Layer 6 of a small transformer language model trained on English Wikipedia (9 layers, counted from 0, width 64). Numbers have three digits each and are written without spaces.
Take only the direct path to the model's output, skipping the later layers: a vector added to the residual stream pushes a token's score in proportion to its dot product with that token's output vector.

Output vectors of the tokens that the questions are about. A number n stands for (n - 500) times 0.0071.
" Colonel": 412495413554676501506584507349425535533479542438420533542341629503521661660383590540521298415583466417517317471399604414546618468405436456575436586487352380512649340473375419356608587468617665
" parliament": 435491472502510500355526500393442290509555543376455429517330448495519631621536529641513365608485461447510404465370602469443461495572443508690550599664375343589569448535299566467477601646569563
"ocracy": 391432360490351502364410601651465305500724466433308417617388641366486534564391583557508384603437304661258488529488705252551420581615433504712437433613344361752622357383300590425508478640664713
" released": 511484419506405500607438561423423344529448497443473567527414614390425577519449523491416474411538336631343603521311318521468472473402508517363498432536263604615515510546630392450507633460613489
" probably": 525470379543554501526514590533440379543479698373576647301428563374449562474415483633502378368470464498424551351360494463527487549380510578557525421429275508511647407610460463547572615489550640
" Š": 445486383533539500479453511372451360512553582500470489438351563449418538553404498458471500516614566486493528494337619380607527600413451646495399458437458466436465427682321442391438416520479620
" chairman": 445468582507487501492538411393441350517444476439411537435371559370500651553478592581467316425574417422537500441336561497491526546585471470580554544676393407616598635506345443377694639594719594
" Elected": 445433484543456501579430455482232439529555593441403567359240503564417545675410556536498375545534459524471503570468559281579599500533514512661606558505255427516628411569332562378605645599641541
" medalist": 228433356487382502434393620300459477619578521586426392478281462210597466729602504578455545493725571592455589329273669496510615363596383559366563646464450373512669614548445552355546433513694649
" ahead": 368463476581608501474412484369446418565516593479557590353476475374341631678429526551543485341512369446455434456447436503522523597422549631515590495548352572673513457453480575471546510525738498
" Serbia": 379482412561497501511359460364412302524647565390560535607423565478352547638493460507525494594464528604492588408363626419528548575550433584569403614507424311563481475603336502469439505547588558
" Albums": 374449404503324501435413524396437519570556590513412452558570568415572500589562670628483638460771418783487622512257530398551313509737473373426376414542374524579404483587589523453668478369552474
" him": 570524422598600500494588550290393360502554704387413637514380703431393693709405606494502518546474436340425500292408624473618432536482472478613509469521480552785559477503352481518558257450560599
"pecially": 592341615797826501254464860533414473594720740411529410449441764159388500475278660709351507600462376591545653409312671351764556778444332517426353361495027320743831242861369388456852423662500751
"”": 708521339858621500277386378488493289530440659520450412614517663334537603586373596628419155388562472634572578515334604375565280519439600525463594249437186496552546448249541272397651504388542721
"olec": 523459552509377500371243693605463309623535631432251445423571718370599448412541558570427484423503560638419697453437708300570531569414393300607586281467388408515662372579382581443541590508623587
" Succeeded": 480424575536285501428310353310302211508474736500395504173378709567576643802324575600510527279568505550449462465464664104620715599491497524636722655736279405671799340800547453285594500718732649
" east": 383457480460640500373408572508465585513502657418545480280611384492512662639402564447579542349472524456546479274413615483555585579365429553463581615441411469556650450601382559464592536563611535
"du": 426509614435456500401420526258428279554558421532464553576482582388569560634408369530409373374435466505806470515585528344641574495349387581533537357395515396551430475519425489327607520588476508
"miral": 440438437401375501460465373373423335641554356442384643447350526376539550526504559522589359684560455594415339296411577187686461632484487325492591653547347421697560325582362408261555725806801681
"-election": 458466335518679501287477532424200464517643400415526504587340657522377587770516548607321326549660331615348341373545580284538646480611339561843434588615321377569654564392277450263625721793490430
" defeated": 378475345558508500539516462337493310525599540466632586443297463448368551551430541545358529471459421584445426525400426483543572572353479534436512539566344589484599505492528385411505638517725535
" damage": 430498416618597500307414758483437456524516594451392458371454516537485691525523624557486468527602409488332379265373474521557509533447433619620346374473474574485663268433515546495522454713596541
" elected": 552441509472494501525520490393425359500479456447506539522341429449385656494541579595412442421396325567506455517360445485500502576458366585654573629628321467620612497433364427484640677642625659
" |": 444517489491529500582580453360606629455659548680612563545614479475481425346578505431518652564577612631368331550545463529408451378503366530433624522465602494431428583399568590539441430491441357
" situated": 513452430490532501398439507451407439561566695402494469351518457313527586471327388566394356324537377518427577357195593445450534576417506617538563588462342503598539453512399607451642670640568685
" Label": 475479329478437501535286525315508566538468765610438505507452510565542537654436642572502547544692564531517669414276365332536459566630399509494561479505307432531464482488699469458517483446463531
" Ottoman": 442475432523513501484332583442469359515502643438544548599445447500387608583312505532539438486638522510526500358387680442554569415447445557631405621516315299491571347626296437453540513606586597
" launched": 490501475453495500559460538402454332541504523396410504388403544445473529485428480494396295405484384531312507474282395492457494540447483500435513519532293512567533441566523426412568713549650536
" election": 346505487495554500399514530518384380519573497430445554473306466639535603624522620673431535479552374554461288463395598507391465552500397583657541621709279458633497590453477470603554632853569503

Output weights of attention head 1. The head adds the sum of these rows, row i times number i of z. A number n stands for (n - 500) times 0.0045.
o0: 512331306554379979388289369581529659400425621540513323593616286550595484372564494586590593529546424525317597347626589470661457330389593633390509354693456407497697576536595649337604543565408487
o1: 398405521505487674413534776540481303671521448499680592640374424579484526802453373462444443564475433627469431383581464335600556670517494429521324568424364545621566346556550470482330545485707666
o2: 542460507596793649283527595623567524541662588597452534417409325693472508500487629484623541539423593647167281370563418508521464336386413530443448550489692667330620166367582250560342562670336548
o3: 595536647347566605397494193589367672338395557502623504488636306608569455323398622608510185413220396599511452463508368484406665451564547531458655518468387290397667378270379420585443642443690648
o4: 622562379394463465624482341541403530590601285602464516720449551692534461328384367485637409615438571641506331466566253673416563556543495402315455453460640791523483432393575621555546722558669330
o5: 508503649393646449592428568476341351701178640410442532421382632369538481479468468510582422341378285423439687311331418525442357259339497474469440531533516436368446348599476531535531794438527407
o6: 623544396522519521382526611287498398676370547524364402585565417453534451206424651319413385598439788389423626360450421442579344433420620484539513331271513664459333503621492466604440463494367682
o7: 511465657278728745597657542463486697414465540590520642365421357464507676619606294455528345738428394376287685537611528680418375543614498501487491508595832818365496707505407661471790401465602421
o8: 742575580261420731490530455514674692540436563315491506431379469657528647224490438494510375560307592340558260435568672302394549536447398516631613706483550520367523161291304503286504711534511485
o9: 556478604451358427489738580384348482412681453346561427540450592512478543630395602480465365235702233297559372650578303531361624465512538329407419491448527645479485536564568429589239458618666396
o10: 851353547524706551635592699564556720397504679509573402468535492373495558462484542625651586546450356538563641303516779475527369606457115328593493453477529619424641620543431602411645457366414406
o11: 319509562364656408335392413660341673450510593408359337316581482357568422567583529449533400610738525687450391430491462807352324622581442440532464348535447639454605586567487501285554473470942456
o12: 724554566622539457659425691669587615768417569458268424421580528570415628428525603278355456527449527587558388700483421567610588574500468480421373489460433448455270341511505531702544597524583534
o13: 485619524472472653676602541550489314319557441535553637371226431607483448309358514524387490521495545425284251455387548386510493563511376477771587718568508385567537667451624538613688615555516485
o14: 572292438331579461463423519678611445479346766552698335207706526551850293636430373584539386392588563304545369225315660430469515541493420736374398619154759649408504285413320480558492426459514612
o15: 438486492734638589415570332194422315542539366536594509433441653380438631405443621409242692190496612674634455531464421345412566586566498452425471489505761603580486548483468261320433430320412438
o16: 516409453521566527685512452574486460422402337654575497668507739460522375710429552302396685680597320441574502624617445521516506482361538785364323318317625505371420445419512334418692185528630625
o17: 365434385303490682755613433574390504447339595435652495572537645448687410693481619290528428510445510568544392684623241386461543305501542477691520403504493594689608513511587691501420393416487269
o18: 521484663614641778554665787483580605467654293448330440475677498491767272486660410404515191658561267530539469549681492694346573610451513362629359653485724369605455537539540426398456741642565515
o19: 522513866361407392583323688675427524581549654328450532337793656691610504406412560444407480519399603436272349761417553544415557511535308443368455474254637275497477570633359373397424674517299381
o20: 677416589361645455488700345388560430609655537440307388519393604648536501567373401555393380638617491574320472464823601556488351653513497443684452609514236478318326602538351478632614605499467574
o21: 681437570548157683450379395334413122580320447499246464539575577503552418420474474471414409364789340579579631378477378584513376513654517607443581564431605615589561619476809430382560280486399495
o22: 361385378514617690516627424588583442664423289522252447065538657490588456404586544496406247612314399334517660453476597590543407403517728328482765418608628391549733405169606540526556418699568559
o23: 345543701620665752360613479384444601501849461595561607534537468439475415648563606472354532423403670449394435558447555500627778345694350612504489410591502784667711427502328539612372738874525438
o24: 349390484557522540602425676529606457229433685319526432455499440358445165425678430577588500775322450783350516516550227223500468389626396392562383376410394273555549362369508478743383417563431381
o25: 555723536527510471594338348335431482312408430530408594773433535622467727513565531614542702560478516366296337494500370700470649528400465411370455578547512478496663279277447598549568481396665494
o26: 540813563621741423511633477184493232347393498403322387505374503589295630380480513711610587373478528422578312629442566449392619449380305591729663408495490454389492589599501497505558404558783554
o27: 552579539559296540732593576579345481837390601390493759415510512338470449352343585464698146459605523373442496484567419445516453530493580556663549377548599468764734425731400570492627336329456645
o28: 625603545562652539519306538628430337281480393266445535526488286425571391399664502382265482523488676558559557412427686638440461706472800407458441341620722461436622452638492562630470543457353497
o29: 637215488424558310436640556392693448503384428308419690449356590358645552332329444231726289636625479499365368541795363666430818230218574526460472469524508736434658499509485320390625463442672489
o30: 748573584551439320450593700706554493257371759578578596330572638502545603490425660605508312378469482465461352515632484613377526485767566607857317387647483576581616614282485508668582531634369759
o31: 578383585637419621543498729579545559532313539543464450551570593629536477513472698677489679325695607377735786491478430451513357417774542394517363249240737455431371707407593487537492614261403433

Each question shows a token from some text and the vector z that the head gathered there. A number n stands for (n - 500) times 0.004.

" ": 415463329409427607374604270563713562580398627226412413423548644379318452730594626465432448609439
Pushed down most: "miral"

"ar": 507444469470434459566417446460450444445482620509512539436504409509436507575513469448474525396393
Which of these tokens does it push up most? " medalist"

" mem": 532419374491409512499450385486490555495460420489494526479503547601450481518591591604450364469446
Which three tokens does it push up most, strongest first? " Albums", " Succeeded", " Label"

" which": 522451398447370566500486353455487553521375517422571517473460598498451474538546595575467359462389
Which two tokens does it push up most, strongest first? "pecially", " Albums"

"w": 357453354352545329549444274434577337459501651204508379173570432547266273579613560276535541351504
Which two tokens does it push up most, strongest first? " Label", " Albums"

" in": 460518336569448518502397510351444610415540441427500503455471520403480353728602544501569418486380
Which of these tokens does it push up most? "ocracy"

"1": 426478404436452584405592301551656565543422611297436444422532615413364451703571620501428476611424
Pushed down most: "miral"

" the": 538652621481516309550428492499371317360628461436606428260216348386242468755366727457432513455362
Which of these tokens does it push up most? " defeated"

"8": 443559464500496612474620428394505548480564494408527507428506512523441466514527506604487616540451
Which two tokens does it push up most, strongest first? " probably", " him"

"B": 486495420457438615519556466414466388498530602549502590404432482528535463511566582550396512425354
Which two tokens does it push up most, strongest first? " Succeeded", " him"

" a": 468463561462448553605506514479542399458546426492522374417361582521443363486587585726544505538533
Which three tokens does it push up most, strongest first? " him", "”", " probably"

" for": 465467551464442539608524520481561362457555426489510345418342615507439353488607598726546496533545
Which two tokens does it push up most, strongest first? " him", "”"

"9": 460507517493408461487580389357484604493405541418531418349478429439430260636592675546519602522372
Pushed down most: "-election"

"===\n": 450591463557472550512454523346436468513541527435540504396481444391500440525522531522447515420381
Which two tokens does it push up most, strongest first? "miral", " Ottoman"

"ral": 469513460489462601511502535471443389477639576477520527415458492497523445437504495590405604466412
Which of these tokens does it push up most? " Succeeded"

"d": 203229408509594559664439567502151520534580392385546551463683553403502237561772535582536567569343
Which of these tokens does it push up most? " launched"

" who": 440452580453436570609485488484504452476514425478605485407463521466392402481537617725540508595441
Pushed down most: " medalist"

"6": 494436512503419500399581518365562567456596503496558516412386491554493392464628723579472511426435
Pushed down most: "olec"

" as": 532481548438401549635546490486564349436566362490511398412332626536425369507604603734531485564522
Which two tokens does it push up most, strongest first? " him", "”"

" and": 536457430536439464328520545440488499474738361478374478545356694523537594466677714572445467503402
Pushed down most: " Albums"

" Si": 383512344585489512532505479594403376443569537444496606409507513489465485554568507427499596420378
Which of these tokens does it push up most? " defeated"

" M": 572489430483458459429546446433489449428683599478401618462467469533473543476525530584410569432319
Pushed down most: "”"

"ently": 507461462459523560517538397485506590466456504421556539503360457408481454484665545614400493480207
Which of these tokens does it push up most? " ahead"

" dep": 542444539388469510536609475351547447449602490440467604350427524554532481532539489491450525536359
Pushed down most: "du"

" Ts": 517440468480447459537456447459489428457523603502475579439490452501449497584515500460459557406359
Pushed down most: " chairman"

"-year": 537634549692521603680542534484385410416513277427391452575275698579533266456691870619409699220236
Which of these tokens does it push up most? "miral"

",": 464522334498416520489409490342451586459533516424528448446482539412448400651600531507543408470402
Which of these tokens does it push up most? " Serbia"

" of": 392440376537409511420515416376428548441448621466510493419525531416468465608605610473486456440277
Which of these tokens does it push up most? " Serbia"

"ducation": 622301247549419356473718666400740309473339568530261230583353642582686347269713653442610186478646
Pushed down most: " released"

"ives": 448450628427582462507506467513532593423467538479511450438482546501540412617540583566542504660376
Pushed down most: "du"

"í": 410428433340541408630160632490193352637539380382488478433501637470206387610650594428423531369501
Pushed down most: " east"

"ism": 457519377552459542517419500373479586395535448425522517445455503409495349741596547507563447501379
Which two tokens does it push up most, strongest first? "ocracy", " Serbia"

" is": 445466515621530515468470477499465607397523384446506560460381566429634459649487580594457609618349
Which of these tokens does it push up most? "ocracy"

" also": 529517476558441526552534499426467575460654563366466523394445598537523470519463603545428584589460
Which two tokens does it push up most, strongest first? " Succeeded", " probably"

" camp": 343477560391505545495580573472521616343561536443453529451452523462530424622535665538593520492359
Which of these tokens does it push up most? " parliament"

" (": 420380456553466512404543535414484560512567422442495512451475621477463432533625696527412524522431
Which of these tokens does it push up most? " elected"

" Congress": 330543379610472478459527479519479508458488378443434493417443605493487472531680658547503457531365
Which of these tokens does it push up most? " elected"

".": 412463290489517567548520512559444341514508578467495617365517481578526467507604457421459527405390
Pushed down most: "pecially"

"oir": 479395423380394559454475494524531585450463529357511474473513629554447442505527501619551388524504
Which of these tokens does it push up most? " Albums"

" he": 486534373529454522525440534368494591417552431411547520450437531409462328702593539545576456502388
Which of these tokens does it push up most? "ocracy"